Layer 14 of a small transformer language model trained on English Wikipedia (17 layers, counted from 0, width 128). Numbers have three digits each and are written without spaces.
A neuron adds its activation times its output weights to the MLP's output. To switch it off is to set its activation to zero at one token and run the rest of the model.

Output weights of the MLP neurons that the questions are about. A number n stands for (n - 500) times 0.0015.
n45: 542464478616742588620421402470454465410557590421398550346611506377602552316423600341340470704487470668558258509500593497544436532515471459307647500376618500512372569683602557568500516719473555491299537566549565413507520604500328357558462451328647558609478382420362394494609524582513598590368358522583708701401439633556590609419525363573608561500554828719404525547573457678603589575434
n147: 544411485586575551506473400564555460613509554461453321440413606476527506448371678589614716304594725425322503589472355519506524494541450506354472389506405558560458404459550603430527542557418758457584832506584573500555369464522633608425568491525621629475531378575626482395549405351284417465613708460591384403852484465423465576371272509470353376333485461506474542479411570512424406683466
n148: 469572397492597503473439462558488492382519534428534446458581478530476479371461459505341683336494431594414480367364459500439545642555416606325445536617636522580451525352547422356568566554459484614559621497441624452540403574643490526320356495547526666438613646497976632594686333442393323450613651398510573465592458623445559473458486444479439480390463433569477666390412609511632526591552
n161: 509514442470531531637384406587448675565369460438521551540440477570545543478545529564473361587650450531555627502394420508554396465549368583569552510549628529333490498462644443452390523493442457556597459432507548407321725445405491556471577581630508392713581515526552540401463370594593562449435517537395510459522414571600482373450572500490495609584344507505559658630583382419456604657607
n183: 546438534420482472492652469334537629475398376546556416415552514450512456511519377684543428475432559430482481394618561417441534627490405399509423427595384452349520409492495440487526486379523454373587495332510505664524458523402538481613524539425622402268609514409334549393395596535617527475599411388538459629560714625276634569572451448487609514492474409606596545487516662415258652402292
n208: 305388448458403388446500407587468508463536483524654424288388655460323599522458561588519614491531564546519582473546497472494575543539615510467448397462591519564309470524452662514493474313335487574329435545497389545488540556522492406714469551514534517517737469344886439583588572642427580424683554558623393442520438557368534624443632359340545363530628406497398459577372517492602561421352
n263: 417363432526590438550426262571352544534430418393428500476471492492494507618560413631418562487430485585601672502387449606479512519379508575400618490597547590637522482542453550518649473503382488607539457434550540471304572492628405473608549475528577398455631513563699634430548368534427503550256581433427461503578242519300547477428607378552414537493478432527376556485515529408765465421469
n287: 444472602480634557518339466590585541502532523485396591438523505452564445538368534437423433509413650491522498541479576712593419574624479515578525489455498523524377532509594493498546451460522520464392533648564513334482568553431498556412680478396528576488592373588466513471633655516650384479505546489399422507521373526426569399551594465500546519452574471688552489471590660540543510459555
n320: 474331689525463586505498514386476470431530574469435473574404505600505635286421550381363562568495618405520461596498372528392589513589566533495527467589505572488409520557381361623574655608508464498637427526593463332500428390629477441500560515597635505457507470568723546500591505535579295483526566381616503471649492570505480433479409464437452407512734573620385542498469679448497492506658
n400: 592521640492587534322477534464421632516508500528436619398590429353587651404379505452342492365432518615553647681446616597538505431462519588622637454620461607242402586413399658495462422418712453484533421408582482464560497627435292564424522474489500478366436557450317443519399549476418500558466479347556563585437544595615363540378356518518530436612418513640531577636417397407386517540563
n405: 546499491488569489438494566431483507526565483507518488485548512533393474515461471563516552505458458484527503528476464465497425518517436474478584500448496479509371487497421597526545488621486629541433562469470486419441456470491532477411441457402537512544494488592464436528519507417531469510540509415416522571437532456591509461538522550543503555533480549449528410567534430474528447421521
n415: 565448576448389466494388393551455519408506447504519515610406568584561460579443414429543529525463633590473471568409572471552562440573515449423476496474465639542424575549465568430587531344583519404522411467388504553524502599389536469498513554530585401531524572544458529578532525411430642603466416375478531516502449397697590551419528433502408533458715519500690500509485543530621666633522
n416: 389656549512420580551457569595437408650562408510571547403389485515589536490543394537388333614525519522570503447425449454507524418453445491586426360429430611478656428550490447461463521432495373593462473621437398579386634481492453528553327386574606530731527515403606490448500555523480562366393276441448447367382314418441541372604550483378442531572585452505453458530426500392667497395649
n442: 475521583478488683537416470469498439510457622446539645436586574518627326486434468418480355601467622457539440512552482515462519496532408536391391433544623522559454625374518455466489471462593510534680561609492466479543521606475392608389510533478429471597494527488479552526540449543543528512491589534515502470543436410526397468454547543553459492518301553464449538468539464588417528615502
n475: 712553679484510449482418371613554503336674737565671444418358487553463570601402699420580552551542418414414479430543388529435535439605592456455391471446547430490492557602508631536493460632450692459335530323378490527529608600434532537424568550531500603627541553545343500614415498479540378524576520505461421399421439406536513472383497533560652460568333503368486515606553656438450500432509
n496: 506403549502604410476518550679586559465379402596507578437410486469559533602544428493493485445530585469724551568446469378505461528543475459752471587412561394467547500537410387547534580351447454413465513548527484356330519359486391528493555498482394535537396581558583546450430528441389457588541476577459525583424402486606380331419415465476424544407506489476481417457625372480509514420439

Each question names a token from some text and the token that comes next. It shows the activations a of the neurons there, in the order above. A number n stands for (n - 500) times 0.14.

Then comes g, the gradient of the next token's log-probability with respect to the MLP's output, scaled to length 1. A neuron's effect is roughly proportional to its activation times (output weights . g). A number n stands for (n - 500) times 0.00071.

" that", then " she"
a: 500500505500500500500501500500500564500500500500
g: 391479654410574581316354546511702433541572409552363572438450399637271406673552376438428446451121550549538520613481780596576649634627315343407303339529180240448451479624518466348563725597423475473421455422450610463509619637571449534711406381503434706558330611754449537516650479465540490553606638417446569472628487628258214557508300333498316492497660748514568500298554480746700474544520
Which neuron, switched off, lowers the next token's probability most? n415

" the", then " 2022"
a: 500500500500500520500500500500502500500500501500
g: 403294462237603446581536591255340603518340699698684421398295617539631440437623562201554411379645594476552450572538688685555486495625585292506479444563587261640374436355426751480477383708347458233423599432336602575447535523604601592389280514409519487468805499465285718632604593609471354362795512536434457408436398303506487453418531551457515600546677365504595513417532202463523500651634
Which neuron, switched off, lowers the next token's probability most? n208

",", then " who"
a: 500500631500500500500500526500507500500500500533
g: 324312659381547555315527275489306538432618530431233599525379446380572496412319556379378619568530416435481569458535363414400588531178596547577350609530617336546348376498447404311693814630636561614411443863614508504705575382517453506489580457616509257433450356546502547427515357287446399477547495494733323341456606536706437491482575389540182303622657505545521572263629305667393634587513
Which two neurons, each switched off alone, lower its probability most, in order? n148, n320

" This", then " gene"
a: 500500501500500500500500500500505500500500530517
g: 327491590719629213137647510591329392510528601600569619330562531699861565510567502415617389832774260497501405561446453533484612392399354488511414418477440439496455473595596319668651497374743457687403569585278291504197571469536544451608391335621427434367486494725493619431489487515545669523361630565375424456366516438361555414512638518411445548573675483528580498338649322379483330399624
Which neuron, switched off, lowers the next token's probability most? n496

"|", then " 2019"
a: 500500500500500500500523500500500500500500537500
g: 340438568320628363483387510470649708769454467695611418167458589474511377456662457315600407508679514344325431682452436566578337496591463321579493479446612311462183476322436489575372521737403373424229601621521477385330483541551649618505602505427477606592881553621497644598448442497682589375610424566408554453531218369500591461503530250343478460327625447404733496458506337657376460301427
Which neuron, switched off, lowers the next token's probability most? n287

"an", then " national"
a: 500500500500500500500500500500580500605500500501
g: 457613566399575648502514168306403287675574557493523585587419565521639329393782567570523420361605326397635628401456666570374435316577382678696505407411475652296462540596307621451422441507640527515657411481396390513360438765403638489612784502567414463429546676641542616438321587298641298533580390527434730170395559463395425550400536439552117358466487626535707469666455490422488527440367
Which neuron, switched off, lowers the next token's probability most? n416

" Chicago", then " Black"
a: 500500500500500500500500500503504500609500500500
g: 614418290380466471565527418599424299606432399541529439393512860519686595501733473440367206597397434516255725358608391658497470579444503694617479445306729556529715325594643548566257538556512173434330562292584445549547601543722546398435889512544548704316422436565633450618380649757579447445467513552487368342429648519431355441444569669619584448415619507394496492544480420608524614469391
Which neuron, switched off, lowers the next token's probability most? n416

" for", then " A"
a: 500500548500500500500500513500501500500509500501
g: 505600298690502396441575785468540545396736513422490539412511472375513806418631538692327683513479714436419417471649532458765342544499426437635464414427658394701503544410629505665503539439228491623336400456496595454585386330459304457608744637460401571508380420425552528478533566481538705582504484523492291564481501344506455129349376460496797560684647587484227529482542363534392467639884
Which neuron, switched off, raises the next token's probability most? n148

" and", then " Sand"
a: 500500638500500500500501613500534525500500500500
g: 684501556566598399535436516631749413595586560495602295442415509538386753373579298402301536404343544439596702631469381327295460749409449526379603486540522688552526259548639382599497452397428596703282538528573345473692532402767491763712424372504522608483265327592314551437617488421595627288499743657780366505489462669420346379319505547499527383626610233460443396480541342564598464586575
Which neuron, switched off, lowers the next token's probability most? n320

"so", then "v"
a: 500500500500500500500500500516525500500500500538
g: 484458483668541555769525460349460642546587528470300547395385408299679301690559352597364690468424429577534423547536293614560588523534355627657431380476349611434615275541446522299485371507421573445738331546507281311381366645602576180774611508520452471419598515555235449271550701532185473615573560449573618351495479473552428660624391522683631420435667525729478196700427470465550478600480
Which neuron, switched off, lowers the next token's probability most? n400

"R", then "-"
a: 500500500500512500500508500500561500500500500501
g: 495269709689544594545376411497456616501665593368501497595456372717282597585505716535489524599492494815590505379686428564545462710705397582539494646427407515519487428655553667383459624664555537340612403294390469677511610568731582339291528549505287708470400500700476669586617445637413684699456274418522400543214607530579397603387622770339454384637450524551530422447440594506321268235521
Which neuron, switched off, lowers the next token's probability most? n405

" complete", then "."
a: 500500500500500500500500500500500500500581500543
g: 414595320392395477618483556526483395339423424619591645300447566682496464291582606780585530379538497669427365741673613528535449401387661637282640495603581613417557362735247424262695271434626428451671460394515493359550456467660414652442535506461506421764144421716469320360686418415514347594457742493413446398388606346459415530621588248352433535369432442376363535557580520658489677473434
Which neuron, switched off, lowers the next token's probability most? n442

"yo", then "te"
a: 500500500500500500500501500526511500500500500549
g: 411452637719445476204517534548466803354299668505386408463353381589281615552437539257657328658539602573545420409405383351497480402685544388745533669378689476451565608613306512606670471662468461517643751447612391559566642529699555726473510445480372290493328577299453404248461462720638313466844380623434469499699603379420435532469438430654438590478341576544472671543552460534465391366569
Which neuron, switched off, lowers the next token's probability most? n496

"sc", then "ript"
a: 500500500500500500500500500500536500500573500500
g: 483510179529432323409352452319548492459548657551621437443522597714773474550355395658441397466474287624368662487272457484478354618445482679200371471362554472325440496565537420650485439555472658561532559475499496488567462346358579524526535541495474550354347634418363380603649503523548368428684528296378365465611201638536226488466400151799297319487750440437364471623557399395761406510396
Which neuron, switched off, lowers the next token's probability most? n405

"cle", then "ase"
a: 500500500500500500500500500822508500500500500500
g: 355642656462359405401510429440571683545670513403427508325604446606448576616367667701635492634255557708474901504540483637539557550532713542396603564728580501352414333497574518573345446249438410602503506631615717578391425482556504523722612628504580319442410687620633711525421552624446583505643399712423463707345517374613518242201623436435424637460611593489644753359394382625679589468560
Which neuron, switched off, lowers the next token's probability most? n400

" 2019", then "–"
a: 500500500500500500500504500500500500503500764500
g: 553426857672573586459256426476721714594588592454693401513348382420500476418720624350457162764350706444378469393243247380600369587602611501675593575513588456337588753488596474514391399554691747406574509458382316421574369573400463539500423512410466597521629397587574533429447445383692492520518347348481406493457444513649677646647142448454537327594392563582651442566422520413503565388405
Which neuron, switched off, lowers the next token's probability most? n475

"ost", then " into"
a: 500500500500500500628500500500512500500520500501
g: 527450291646585565190516525533721644401268342668571266498386443294393515474406622323790722261382439668419500323511311561626180511685474730482568611605486701441399603562488428526531635581542541400455450595410466544641538469636585316488441716379483526459585527546623632678473427349547517470426442612605572527583486305355505538460443538459305213225291459498545536507531644700591734444434
Which neuron, switched off, raises the next token's probability most? n442

"ers", then " for"
a: 500596500500500500500504500500612500500500500519
g: 577449582454540613605437396533637537678423527412316476642413700339600536551543382107660536327516604387438466331514640584497642445533261455579315641411343714670261506577553648450387703520503363521389407425497702709370564508386433381607581681381448300600863664236595405562665623363365670478573350494500554554580535531666636577552333623476447473245486497638532600413558509752592593643494
Which neuron, switched off, lowers the next token's probability most? n147

"r", then " range"
a: 500500500501500500653500500500509500500500500505
g: 455642457386466508571199416346560656172710570487572385587599495560314502559429286641286421560550501367442413681628608547592652416636393639612464389590576531681573544462419339635395419729522503589657382597603402345844405491582477500621283482596491625447545529592348509729294646559575350524560390422595436483553436356628504560342415359445583595409494803515604528457733450218409819633579
Which neuron, switched off, raises the next token's probability most? n263

" his", then " development"
a: 500500500500500761502500500500500500500500500503
g: 469368380535771400450160537437534416393324394430549236544534381492671652401521556548485298543437444444777491411544548434554469393603454521818399468500629408528604408566592521641483705339504491524501467336548340589256447419420437428417594616408608427624510394586701572693710699633342598405662561434203439677381435504719700438405386503346465569436338397831407630354638455413570292363424
Which neuron, switched off, lowers the next token's probability most? n208

" after", then " that"
a: 500500513521500500500500500500500500500500532500
g: 448505600525628622615568448579534325355392338432605791540421426369623551248409696388504855538609434297431357497494633476561429547413277327300317481430124259357533421508472485515451679362473536522429501609512556551465413595371437472607625670357378558551651470423640510563680380448568254344336500773480587322409526479565743559328484497618292459361426586413436215486568659613592435487354
Which neuron, switched off, raises the next token's probability most? n161

" Western", then " Australia"
a: 500500500500500500534500500500503500500500500500
g: 578536559401702581754400455594484640490642583510419552460441466183559317580477570392521490316473454609482425540641603601388539567671502445821566419656494392612427354381433371323324454364363527599887627253500535625516329492492597314449685469506358420487534320388253648384529788490506496554588388605519761416623550393523187607603547590536423524295637638466490265415617449647517444669650
Which neuron, switched off, raises the next token's probability most? n263

"s", then " Gold"
a: 500632500500500500500500500500547500502500500502
g: 730370603511577622470349834641523577637345430618712637734619503201359633480483316442422404617366548605542655406373518436594607613388589620663708468489442537720575566608345817540243668239598417467503346508465458505252478511474336554641404498434609611494684553556492503443465610609580617357431571390411535573453565658571368344372538597597672323399540396506563398460234402627657533402743
Which neuron, switched off, raises the next token's probability most? n147

" and", then " play"
a: 978500500500500500500549500500500500500500606500
g: 266515291570472261587541430554389389481358477609439450575612833485405493386361478325578345484360502723405209760576278277558366600528781495500678429449689770590549420595294517472422532549503160582434267531438467779679624520513673551246327429418652538585583378613688507555500468523561539543501529595496503307612593446628433471608470574456638563385557583401425508530650448318455529404341
Which neuron, switched off, lowers the next token's probability most? n45

" November", then " 2024"
a: 500500500535500500500500500500519500501505502500
g: 503514348340703613602441501219515535662317461399525629527429428510517683479546455263363407457593491365583376461338522445503469473597574321759657542480620496625360326640487591529479354520532457507404348506424368423424438557326540647674350553477568435709790383526282721476498746702655472393703430555449389323345443548536426486479587349439647222606706341611622263496437158498573397585755
Which neuron, switched off, lowers the next token's probability most? n161

"ana", then "mi"
a: 500500500500645500500500500500589500518501500500
g: 634449518733501568349408523577610698473431492359422403841513258438562682425578204527647283310720513746605345437493484653480304602498515722441316450632349456477544524479594483568565234521472661448342381409563328546369471460279730296464570446427711539359480580410324431576484397355482267532725417470560632282340585546547410488615501390420463411555593666698730682483424451466433611541436
Which neuron, switched off, lowers the next token's probability most? n183

",", then " only"
a: 500500578500500500500500530500509501500500500500
g: 496450500706612265456609512352546396531666434438478497323333584513424202613211520627398506673451655479533723430626719479398638491591334449429475522484416499451494649332666694439293458454603440497405507442493511364423295677769558393481638446353373489603457665385491728416478282625675368562705448311437704404361684611530605463231532496487666629272435701318565617560641440433623560368332
Which neuron, switched off, raises the next token's probability most? n320

" research", then " done"
a: 500508500500500500500500500500500500500500500500
g: 486430489449492363588243381580424575417468475365419232508480608692443342220553384397778484607362418386502403298480443445631440565659463586401439472684431480565338410597631471530482505734217482490504505495550572421569482547593545701736607705283551569491243407408509462501361565455498273323754684532467656437509673556370442656482302731587351431297343557576430633667418473418763319530258
Which neuron, switched off, lowers the next token's probability most? n147

" April", then " 2013"
a: 500500500543500500500500500500509500500500501500
g: 541584548536769294625207577417329459548455335531645668631270636549499669441624443579523409338328481390529452352538531535629460386439512116620539348471604599473429367623575510566480614702508580406413520463464423567377269448226685637602657546411493549401712254617401521621337616519619478503478400350373214698663524543511486184478565447496603369585536325643557541476732356650518466362646
Which neuron, switched off, lowers the next token's probability most? n161

"y", then " susp"
a: 500500529500500500569500500500500500500500500500
g: 445393647423407599533578448584575319659360492443323456498309589618432249478505432456521620543470453512603573538342659480405627701290434461367658777577384231388419541492459681389573462504453629346454643564358468624643439761476305516545421475511392540498488475631438575348583504507498661225423131434632567428343424432455319681286535317256490473723582592290678204415549605310672421508585
Which neuron, switched off, lowers the next token's probability most? n263

"s", then " in"
a: 500557500500500501500500500500523500500500500586
g: 442501405545646462524478389493403443622501328543575497380370399572667360577438491340503449259406495333685426380594554539308505414676185655474606395556478637653139442431632493477321452500454416520278518674382423614684471458422615489709701667466425416306439596532625444730480516484541568413642776415377523322616527622473810472399284324694373620268336566361589486415223478453425592335500
Which neuron, switched off, lowers the next token's probability most? n147